Layer 4 of a small transformer language model trained on English Wikipedia (13 layers, counted from 0, width 96).
A neuron's activation on a vector x is GELU(weights . x + bias), where the dot is the dot product.

Input weights of the MLP neurons that the questions are about. A number n stands for n times 0.01.
n24 (bias -0.243): 29 57 24 2 19 -23 -5 -15 5 44 20 -14 -42 12 80 -3 -26 -33 24 -31 -26 -6 24 -27 23 -15 57 6 -25 -20 -6 -31 -31 26 54 1 42 -79 29 12 -21 56 -52 -11 54 3 50 -13 -2 -23 -18 55 36 12 -23 -20 -19 -5 32 13 12 64 -28 29 34 -44 22 -9 48 17 64 61 42 -10 -26 37 -55 27 -2 -11 -73 60 -25 -21 28 -64 0 -32 -58 -25 -37 -34 -33 -4 -37 -52
n28 (bias -0.139): 23 51 -72 -10 -3 29 30 -10 3 7 30 30 -61 13 -33 54 12 14 -9 -37 -22 10 -35 5 -1 35 -21 45 66 27 56 12 -46 -10 -6 76 -31 -18 -12 10 25 -37 66 71 20 -20 -29 -5 -8 13 -55 -41 54 -40 -30 -14 -19 0 6 23 8 24 -50 55 -77 44 -19 -11 -60 31 27 29 12 37 31 -8 -28 -35 90 2 29 -26 -21 17 31 -34 57 15 -26 -19 -29 -83 -8 -40 -2 -46
n105 (bias -0.092): 16 51 -32 5 -22 -1 37 44 8 -24 -31 23 -11 83 -37 22 23 -12 -88 -34 -6 -29 -3 -12 -5 -4 63 21 -8 20 2 -13 15 -36 -3 -21 42 52 -51 13 -15 -20 43 -7 24 -44 44 -26 -37 26 -2 8 31 50 47 -43 -12 11 73 7 -19 -24 -30 6 23 25 34 -22 -25 -21 33 0 -13 -48 8 -10 -15 -15 51 37 1 9 49 -17 -54 -54 -34 9 -9 -44 -54 35 -5 0 -15 -45
n106 (bias -0.181): 33 12 32 34 -10 83 34 -27 3 47 36 -24 -32 49 32 18 -27 23 -5 -32 10 -76 -3 -27 30 -52 11 57 28 7 -44 -96 -15 57 -12 29 9 29 38 -20 50 -13 14 30 -11 -14 -64 1 -3 -22 18 -10 8 -41 -19 -2 26 -4 46 -49 21 -94 -41 23 34 19 -18 -43 -26 -21 0 -4 35 9 -62 11 -39 16 -9 60 44 53 -8 -65 -43 -4 28 -3 16 -56 -26 -1 -11 16 -19 29
n109 (bias -0.161): 9 -6 1 -12 -65 9 55 25 17 -50 -18 19 -20 -18 -26 30 -11 17 1 8 18 -17 1 17 32 -93 19 -16 0 -24 -34 14 -33 21 42 -42 -44 -32 -10 -19 5 9 19 -4 -35 28 -24 50 15 66 11 -17 35 -14 56 62 40 -21 -6 -3 -14 67 -20 -41 -8 38 0 -46 6 -66 19 -6 -37 47 3 -19 -30 14 -5 -15 80 5 -39 41 -20 -18 -62 76 18 -1 -20 23 4 5 -23 39
n179 (bias -0.262): -7 -47 51 -2 -2 38 -5 37 14 43 16 -76 -23 -14 90 6 51 1 -17 27 39 -33 13 21 -4 -14 48 -30 -73 11 -57 -21 -18 26 49 -32 -39 -72 -10 -19 -30 69 -67 -18 -22 -6 2 16 57 25 -23 -2 66 42 12 -9 -2 -11 15 2 5 -28 -76 -7 32 -3 -3 -17 -6 41 13 -62 21 -49 25 84 -9 42 0 40 31 -1 37 2 70 15 -7 -30 -65 86 -40 19 8 -41 -85 -51
n216 (bias -0.139): -17 -45 7 -37 -50 27 77 20 -6 -23 -39 -20 1 -37 46 -6 -59 -32 14 30 1 -11 4 -12 1 36 26 9 -43 23 -43 -47 -12 2 11 -45 -11 11 -22 8 -67 3 -6 -17 19 -6 5 46 9 24 -20 -2 15 -46 43 17 21 -15 25 -10 -25 -3 -32 16 26 -66 -54 6 0 27 -4 57 -1 34 -52 19 2 -31 53 18 70 -11 3 -45 65 -14 -7 -1 25 -2 3 23 -15 61 13 63
n217 (bias -0.085): 5 0 -45 -5 26 8 -37 -1 -13 31 51 -22 15 18 25 46 33 -19 -1 -20 -49 23 0 37 36 10 52 12 -44 -6 25 5 -40 35 -47 -21 -29 22 24 42 -6 -23 -12 77 -22 18 16 -10 20 12 14 -12 43 -12 20 22 2 12 -40 -37 -56 -76 -48 -12 7 21 -23 0 -53 18 -2 -7 31 0 -59 37 -51 23 7 11 -22 17 5 -3 -14 0 28 -5 -54 3 -21 8 -6 69 -42 -8
n222 (bias -0.236): 13 -28 0 -1 -75 -17 -14 -21 -6 -22 -34 10 -6 15 -36 3 -4 -51 16 76 -22 -19 -3 16 -23 -21 51 -70 26 -7 16 -37 68 17 27 16 3 16 -40 4 -5 68 10 8 17 3 2 -3 25 -9 4 49 -65 -3 11 7 18 5 22 -29 21 -17 51 15 37 -71 -3 -12 -9 4 -36 34 -24 14 11 -6 -30 3 29 44 -17 46 -42 -16 -22 -15 -54 63 -12 -49 -1 -25 -59 25 -3 -15
n224 (bias -0.111): 52 -42 18 -7 -6 -1 50 7 19 -1 -36 -26 -44 -25 5 -8 28 -10 3 -13 -11 -15 33 2 7 29 36 -2 19 -38 79 40 -11 -14 -29 3 -30 60 -18 16 -29 -28 33 -41 -30 -6 -8 53 -16 11 -39 -15 9 -1 26 11 -32 3 59 -35 9 -4 -37 3 -2 23 36 -21 0 40 -41 43 -20 37 -10 -18 -55 -28 18 11 5 21 49 -24 14 24 37 -34 -50 -15 15 -34 1 -10 -24 -2
n233 (bias -0.209): -66 5 9 28 33 37 41 -37 -9 -11 20 7 -61 -30 33 33 5 42 15 -58 18 -62 -10 -7 58 -4 33 -3 5 -38 13 34 -28 29 -27 16 -19 21 13 -5 12 40 5 18 -15 -6 -39 11 -1 18 17 -47 3 -9 11 -22 11 6 -30 -33 50 -12 -44 1 3 -20 40 -35 -38 31 24 -8 -18 11 5 8 27 -21 46 1 -6 8 9 12 26 -18 -4 -37 -36 -58 66 -18 -28 4 -50 0
n236 (bias -0.190): 14 40 -3 34 -55 -3 -15 58 -69 42 -8 1 -31 -18 -15 43 0 -13 -43 23 -33 15 -49 29 0 53 16 49 3 -3 -1 7 31 17 -45 20 -16 -48 4 -26 20 -8 8 24 18 -20 49 -10 19 56 35 -84 -6 -17 53 -38 -52 -61 -22 -11 -32 -70 62 27 0 -6 46 39 -18 77 -31 -21 5 -6 65 -19 7 -4 -15 -22 -5 -77 -40 31 25 12 5 3 43 -44 21 -26 -21 6 -30 32
n243 (bias -0.226): 27 21 -6 -7 9 -27 11 11 -19 62 -51 -13 -22 -33 4 -56 -43 -13 39 49 15 -47 -39 -19 -44 -3 20 13 75 28 -3 -5 6 51 -33 18 -29 0 11 -25 5 28 44 19 27 28 -43 2 -7 -12 -21 -3 -24 17 1 -18 8 -42 57 0 41 18 -17 10 -2 -11 -10 -22 -8 11 15 -6 -9 -2 -27 22 -13 -9 2 20 -3 17 19 -14 7 57 -20 -21 -51 -29 42 -4 18 -24 6 -13
n279 (bias -0.278): -21 -26 -25 21 -10 -15 46 25 10 36 -16 53 -78 14 -40 20 31 -24 -66 43 -16 43 7 2 22 -3 -10 3 0 9 26 2 5 -3 -39 7 -22 -53 22 16 -4 -21 14 -22 -20 -31 42 36 74 55 -19 18 -19 23 -22 5 24 44 -46 -57 65 7 -16 13 29 22 -26 -9 -50 30 35 31 25 -38 8 11 -33 35 19 -25 -43 9 38 -7 -25 -73 -21 -17 -2 5 0 71 10 20 -15 -55
n283 (bias -0.155): -1 40 -24 -52 12 -26 -2 4 30 39 -41 -17 -19 -62 -11 -16 -23 55 -10 31 -4 -28 1 27 -15 -1 -12 56 -1 5 7 -35 -5 13 3 -5 0 41 20 13 42 -16 4 3 -33 31 43 -53 -2 -46 21 77 16 43 9 -29 -53 -9 -6 -23 -32 9 19 39 23 -17 -35 -21 -21 5 14 7 14 -57 28 20 -77 -39 -24 -66 -8 -46 16 -16 -15 2 22 68 6 -40 54 10 -21 -49 -11 46
n321 (bias -0.249): -5 5 -1 1 -29 18 12 30 -22 -4 -17 -34 -12 -75 -26 31 4 -11 22 57 -14 -9 -29 -25 -5 9 -18 11 1 12 -2 25 47 4 8 16 -58 10 -27 -21 -14 -19 -8 -32 -51 43 -15 22 67 -38 8 77 12 -35 56 -4 -28 54 -52 -12 12 -5 12 -24 -40 21 40 -15 2 36 -2 55 -19 -39 22 -15 -23 32 9 28 42 0 24 -18 -34 -25 -15 15 -35 -61 8 -41 -49 53 15 -37

Each question shows a token from some text and the vector x that enters the MLP there. A number n stands for n times 0.038.

"e": 40 19 -22 15 -7 -14 2 7 -23 5 25 11 35 35 2 2 55 15 15 -10 -15 45 -1 -4 -13 1 -33 -6 -36 -2 -50 4 -14 -18 -4 0 6 4 5 16 21 -27 13 22 -10 5 -63 -8 -25 2 -43 17 12 -19 -20 6 29 1 -17 -20 -2 25 5 3 0 7 11 9 4 -17 -13 -26 -22 17 4 -16 16 26 -14 1 -31 1 -12 3 9 6 -8 9 -2 12 10 13 -2 17 4 -9
The most active neuron and its activation: n217, at about 1.7

"ri": -14 -30 -32 1 13 -35 -43 -10 -39 -4 29 4 14 7 8 -17 12 2 18 18 -47 4 21 -9 24 -8 -23 3 -10 22 -24 -21 2 -15 -3 12 23 6 -3 8 1 15 5 -13 -2 10 -26 24 24 -4 -4 12 -30 -4 -14 14 35 15 2 -12 1 7 -11 -1 -19 0 -44 22 44 10 -16 -32 -12 9 9 12 26 -12 -18 6 10 44 0 -16 8 43 -18 19 -3 6 -17 19 -11 20 -7 20
Which three neurons fire most, strongest first? n222, n216, n217

"ak": -2 9 -27 -23 29 1 -3 -7 -14 10 20 -28 50 26 25 11 12 6 16 -6 6 -13 14 8 14 -16 -14 -23 -3 4 -28 -7 8 13 -21 32 2 1 -7 4 -22 -18 20 -44 38 -14 -6 -13 -15 15 16 0 -8 19 -2 -17 23 11 2 -23 -7 17 -6 -23 -28 21 8 11 52 -29 -23 -9 -28 -20 15 2 32 26 -18 -6 26 -7 2 -7 1 -6 -15 -30 -7 26 21 -6 -6 -32 24 -2
Which neuron lights up most? n179

"-": 7 2 5 -5 11 10 2 9 -4 3 6 20 -5 -1 -33 10 24 -12 1 9 -20 24 2 -3 3 27 -37 16 3 28 -16 5 -41 -6 16 22 -18 8 -5 -13 -35 -8 -4 -12 11 6 9 -19 -16 9 -9 -1 -37 4 -6 -7 0 9 -4 -13 0 21 -7 7 6 4 -33 -15 7 -18 0 -4 -3 15 5 -3 10 4 2 25 -1 -14 12 21 9 -22 -16 -12 1 12 21 2 26 22 6 6
Which neuron lights up most? n279

"al ": 16 6 9 -17 -3 -6 -14 16 -9 14 9 -13 32 -4 7 -7 -21 -8 6 11 -27 -5 9 6 1 21 -6 19 -30 15 -31 29 -34 -26 6 9 34 18 -3 -14 -17 -6 -2 -5 25 10 -9 -3 -13 23 12 -2 -7 1 -3 -20 9 3 13 -16 -5 -7 10 14 22 17 -12 -8 -3 -10 18 -6 -6 7 -2 2 0 -17 -24 -7 9 -42 -3 35 -13 -6 -21 11 32 -5 3 -12 12 -3 -5 16
Which three neurons fire most, strongest first? n236, n283, n216

"sec": -5 10 -13 3 25 -27 12 1 -2 -4 13 -23 24 10 -14 -20 38 13 24 -37 -7 13 9 4 12 4 -54 28 -24 9 3 14 -6 -12 -3 5 -12 2 15 -28 17 -43 17 36 -9 -8 -21 11 -42 12 -9 25 16 -22 11 12 11 -7 -8 -14 2 6 -7 11 -14 29 -1 -17 45 17 5 -8 -2 14 -4 -36 34 -9 -38 11 -4 -9 -6 -24 -2 -23 -2 5 30 13 -2 43 0 -21 -9 13
Which three neurons fire most, strongest first? n28, n109, n106

"illi": 1 -3 -46 1 7 -5 -14 5 -31 -4 15 -12 27 35 28 -16 12 -4 26 -7 -15 -47 -8 13 -14 18 -22 36 7 10 -10 -7 6 11 12 4 -1 7 -5 -27 20 -9 -7 26 18 8 -29 -25 -13 -7 -32 1 22 16 -31 19 -1 14 19 -12 30 -11 -5 11 15 -10 -18 -3 2 -15 22 3 0 -6 -19 -3 61 -27 -11 12 -25 37 16 -2 10 -6 -7 -8 9 11 6 24 -26 -17 -16 23
The most active neuron and its activation: n106, at about 4.5

"ing ": -4 18 -12 14 -4 -14 11 7 2 13 14 21 3 27 2 -1 1 -3 6 9 -20 0 14 -1 0 10 3 6 -18 0 -26 30 -28 -5 8 3 22 40 -5 -4 -24 -12 -16 -12 20 7 -17 8 9 -12 6 13 -6 -9 -11 -4 -4 14 20 -4 7 0 -24 -11 -1 3 -6 12 26 3 -16 0 -10 2 -3 -16 28 11 -20 -26 -4 -6 13 29 -20 -24 -14 12 -8 -19 5 -22 5 2 -9 3
Which three neurons fire most, strongest first? n105, n24, n321

"| ": 8 37 12 2 -6 -22 -16 14 -15 -13 2 19 10 6 8 -53 16 -1 0 -10 -12 -2 12 -8 16 24 8 -2 -8 7 -26 20 -32 -13 5 4 15 26 -6 -19 -7 9 5 12 13 -1 -11 0 -6 4 5 6 -28 -1 -16 -11 9 18 3 -31 -12 -9 11 -12 -10 33 5 14 11 -1 -12 4 1 5 -6 -6 6 -19 -10 3 -8 -2 32 -10 15 1 -26 3 -4 2 7 -4 24 -18 22 1
The two highest activations, in order: n105, n243

"–": -13 6 12 16 15 9 21 -15 -24 -8 -14 -13 29 4 -4 -19 20 -13 24 7 -38 13 -3 10 0 -21 -1 -16 -18 0 2 -1 -27 -26 -12 6 9 -1 4 4 0 -7 12 -14 13 5 -22 -13 -17 12 -33 0 -18 18 -44 10 28 15 18 -9 23 -8 6 -2 6 -16 -41 24 18 8 -12 10 -19 15 -4 -1 49 -11 -1 19 -21 -26 47 9 28 -1 -19 -10 31 -7 23 9 21 9 -2 0
Which neuron lights up most? n216

"ers ": 0 -2 -7 7 4 -11 -5 4 -28 4 17 -2 4 16 -2 -27 7 8 3 21 -10 -17 19 -3 32 11 0 19 5 -19 -19 14 -26 -12 -8 -1 8 37 -18 -11 -12 -4 -2 -19 31 18 -16 -1 -30 12 -1 27 -4 7 8 -11 5 11 13 -10 16 16 8 3 -17 5 -9 2 15 -8 -8 -29 6 5 -29 -26 8 8 -3 -27 -17 -15 2 23 -10 -25 12 -3 6 -8 10 0 17 -7 4 19
Which neuron lights up most? n105

"ener": 3 52 -30 3 18 -5 -18 -3 -30 -22 16 0 51 1 1 -19 0 8 1 1 -23 20 0 0 4 37 -26 0 -47 22 -19 3 -10 -5 34 17 15 -9 -2 -31 20 -31 38 -19 0 23 -2 9 -19 -20 -4 15 -23 8 5 -6 -5 19 15 -14 18 -1 -14 6 -21 30 2 -17 5 27 -24 -14 -12 30 -28 -31 29 14 -9 9 -27 1 19 8 -23 -5 -5 -16 10 -13 14 17 0 -11 24 4
Which neuron lights up most? n321

"d ": 38 2 -6 7 -15 -38 5 14 2 -2 6 -4 21 17 -12 -3 14 -1 8 -7 -11 -13 -2 4 16 18 -5 19 8 13 -21 11 -16 -6 4 18 13 28 -15 -15 -18 -6 -10 -5 39 20 -21 9 -36 24 -18 24 11 3 -12 -43 -4 18 5 0 -2 20 14 -13 -11 18 -29 7 1 -1 9 -29 5 -19 -3 -14 -5 10 -25 -14 -13 -10 1 6 -8 -31 -10 1 10 18 2 -37 19 5 17 18
The two highest activations, in order: n105, n28

"op": -1 4 1 -6 40 3 -6 -11 -13 33 -8 13 58 6 28 -9 10 -4 4 -8 -41 2 -21 20 -5 3 -12 14 -43 -17 -38 10 -8 -14 2 34 8 2 -29 12 7 -11 5 -20 15 9 0 -33 -7 -19 -44 5 -15 25 -20 -2 -9 6 17 -42 9 -14 22 12 4 32 7 33 24 0 6 -26 -8 30 34 -35 27 -5 7 14 -42 -7 12 -3 -16 -11 -24 8 1 1 -10 4 -3 2 17 4
Which neuron lights up most? n105

".": -14 -10 -14 8 1 -1 -28 10 12 -17 8 11 8 11 -9 -9 29 -6 2 -3 1 15 28 -18 -4 -15 -8 18 -4 0 -10 16 -13 28 14 -12 9 8 3 9 -11 -1 11 -30 -5 14 -25 17 -21 -9 -16 38 1 4 8 7 16 -26 -9 -41 -8 -17 19 26 -12 27 -11 2 -8 -7 -12 3 -11 41 1 -16 60 -14 -26 -6 15 -30 36 17 4 -25 -28 5 6 -18 30 -17 28 -14 -11 5
The most active neuron and its activation: n109, at about 2

"|": 5 -25 -12 -23 -23 7 -13 34 -27 3 6 -3 22 18 -6 -8 18 3 16 -3 16 -6 8 -15 -10 19 -18 2 -29 -11 -37 6 -22 0 5 -2 13 5 5 -12 7 -3 11 -22 27 25 -16 12 -8 16 3 25 -13 32 4 -27 3 3 0 -26 21 -20 24 13 -13 19 -7 51 27 -12 -20 -26 -22 21 -3 -15 20 -22 -41 -14 -16 1 42 -3 20 -5 -13 -6 -5 17 18 -7 28 -8 10 -9
Which neuron lights up most? n179

"ia ": 2 7 -7 18 3 -1 10 1 -11 -9 -8 11 14 18 13 -19 20 8 12 22 -30 5 8 -2 -5 21 -7 18 -2 -13 -26 16 -29 12 4 0 -7 33 -9 -3 -34 -10 6 -20 23 25 0 8 -16 4 3 22 -10 -10 3 -11 10 12 -11 -14 4 9 9 -17 -17 4 14 4 14 -12 -1 -8 -15 10 -8 -19 17 -16 -23 -33 -15 -13 15 15 -9 -17 -3 13 12 -1 -1 -11 25 -6 18 -10
Which neuron lights up most? n321

"ian ": 19 -9 9 3 22 -22 -2 14 -18 7 5 3 29 22 -3 -12 4 3 3 -3 -3 -19 11 0 8 32 8 16 -8 2 -22 13 -21 -2 7 6 11 39 -1 -19 -41 -1 1 -1 1 29 4 -3 -14 7 2 18 -7 8 0 -29 10 13 -2 -28 -11 21 0 -4 -23 16 -11 -1 1 -6 1 -3 -14 -15 -8 1 -11 5 -20 -21 -19 -19 -3 15 3 -22 -4 -8 8 4 2 -1 21 -9 4 16
Which neuron lights up most? n283

"un": -9 -23 -16 -21 39 -8 11 -33 -18 2 21 -19 7 29 -26 12 13 1 -8 -4 4 4 20 13 -18 16 -22 -9 -25 -5 -39 24 9 -20 -6 16 36 6 -25 -5 9 4 25 17 37 10 5 8 -42 -11 -29 -19 -21 -33 9 7 -4 -11 30 15 25 10 3 -20 17 -4 -8 -13 4 26 -28 -1 27 22 -12 -4 4 -15 -9 0 -40 -15 27 -16 25 5 -6 -14 7 15 -11 -24 14 -5 13 40
Which three neurons fire most, strongest first? n224, n216, n28

"up ": 19 6 -20 7 5 -1 -18 10 -5 1 17 -4 17 3 26 -18 -14 -14 22 17 6 -10 14 8 -7 14 1 -1 -11 -4 -16 18 -17 22 -15 14 10 43 20 -7 -22 -6 -11 -7 14 19 -22 8 -29 22 -7 18 -27 -4 -2 -7 2 17 12 -17 -3 4 -22 -14 3 -1 0 25 -3 -6 -9 -5 -10 1 -15 -21 10 3 -36 13 -11 -15 5 11 -8 -33 12 -3 11 -6 6 1 3 4 -13 16
The most active neuron and its activation: n217, at about 1.2

"al": 8 -20 -37 -20 -4 16 -4 8 -23 36 3 5 34 31 -11 -6 29 3 35 -40 -18 -20 12 -8 6 19 -34 12 -55 17 -21 12 1 7 -7 5 28 0 -32 6 21 -2 -21 -19 4 7 -34 4 18 31 2 -15 -37 -11 -9 3 17 10 16 -13 0 3 5 -8 -10 35 -8 23 -10 15 -4 0 -23 18 15 3 27 -19 0 6 -21 17 0 3 18 -8 -11 2 42 -17 -40 -16 2 -26 4 22
Which three neurons fire most, strongest first? n236, n28, n106

"er": -14 18 -13 -15 -15 -1 -3 -6 -26 13 13 25 35 52 -8 7 16 -15 26 20 -1 36 -13 -12 14 22 -19 18 -45 -6 -16 4 -11 -21 22 12 18 -10 -11 -8 6 -40 7 -12 -11 16 -23 0 15 15 9 5 -51 5 -12 12 17 26 10 -28 -16 34 -13 4 -7 -8 3 -2 32 26 -7 -27 -41 28 -5 -29 15 17 -16 -21 -19 -2 -18 1 11 -10 -3 -31 14 -17 36 -1 9 -5 19 8
Which neuron lights up most? n236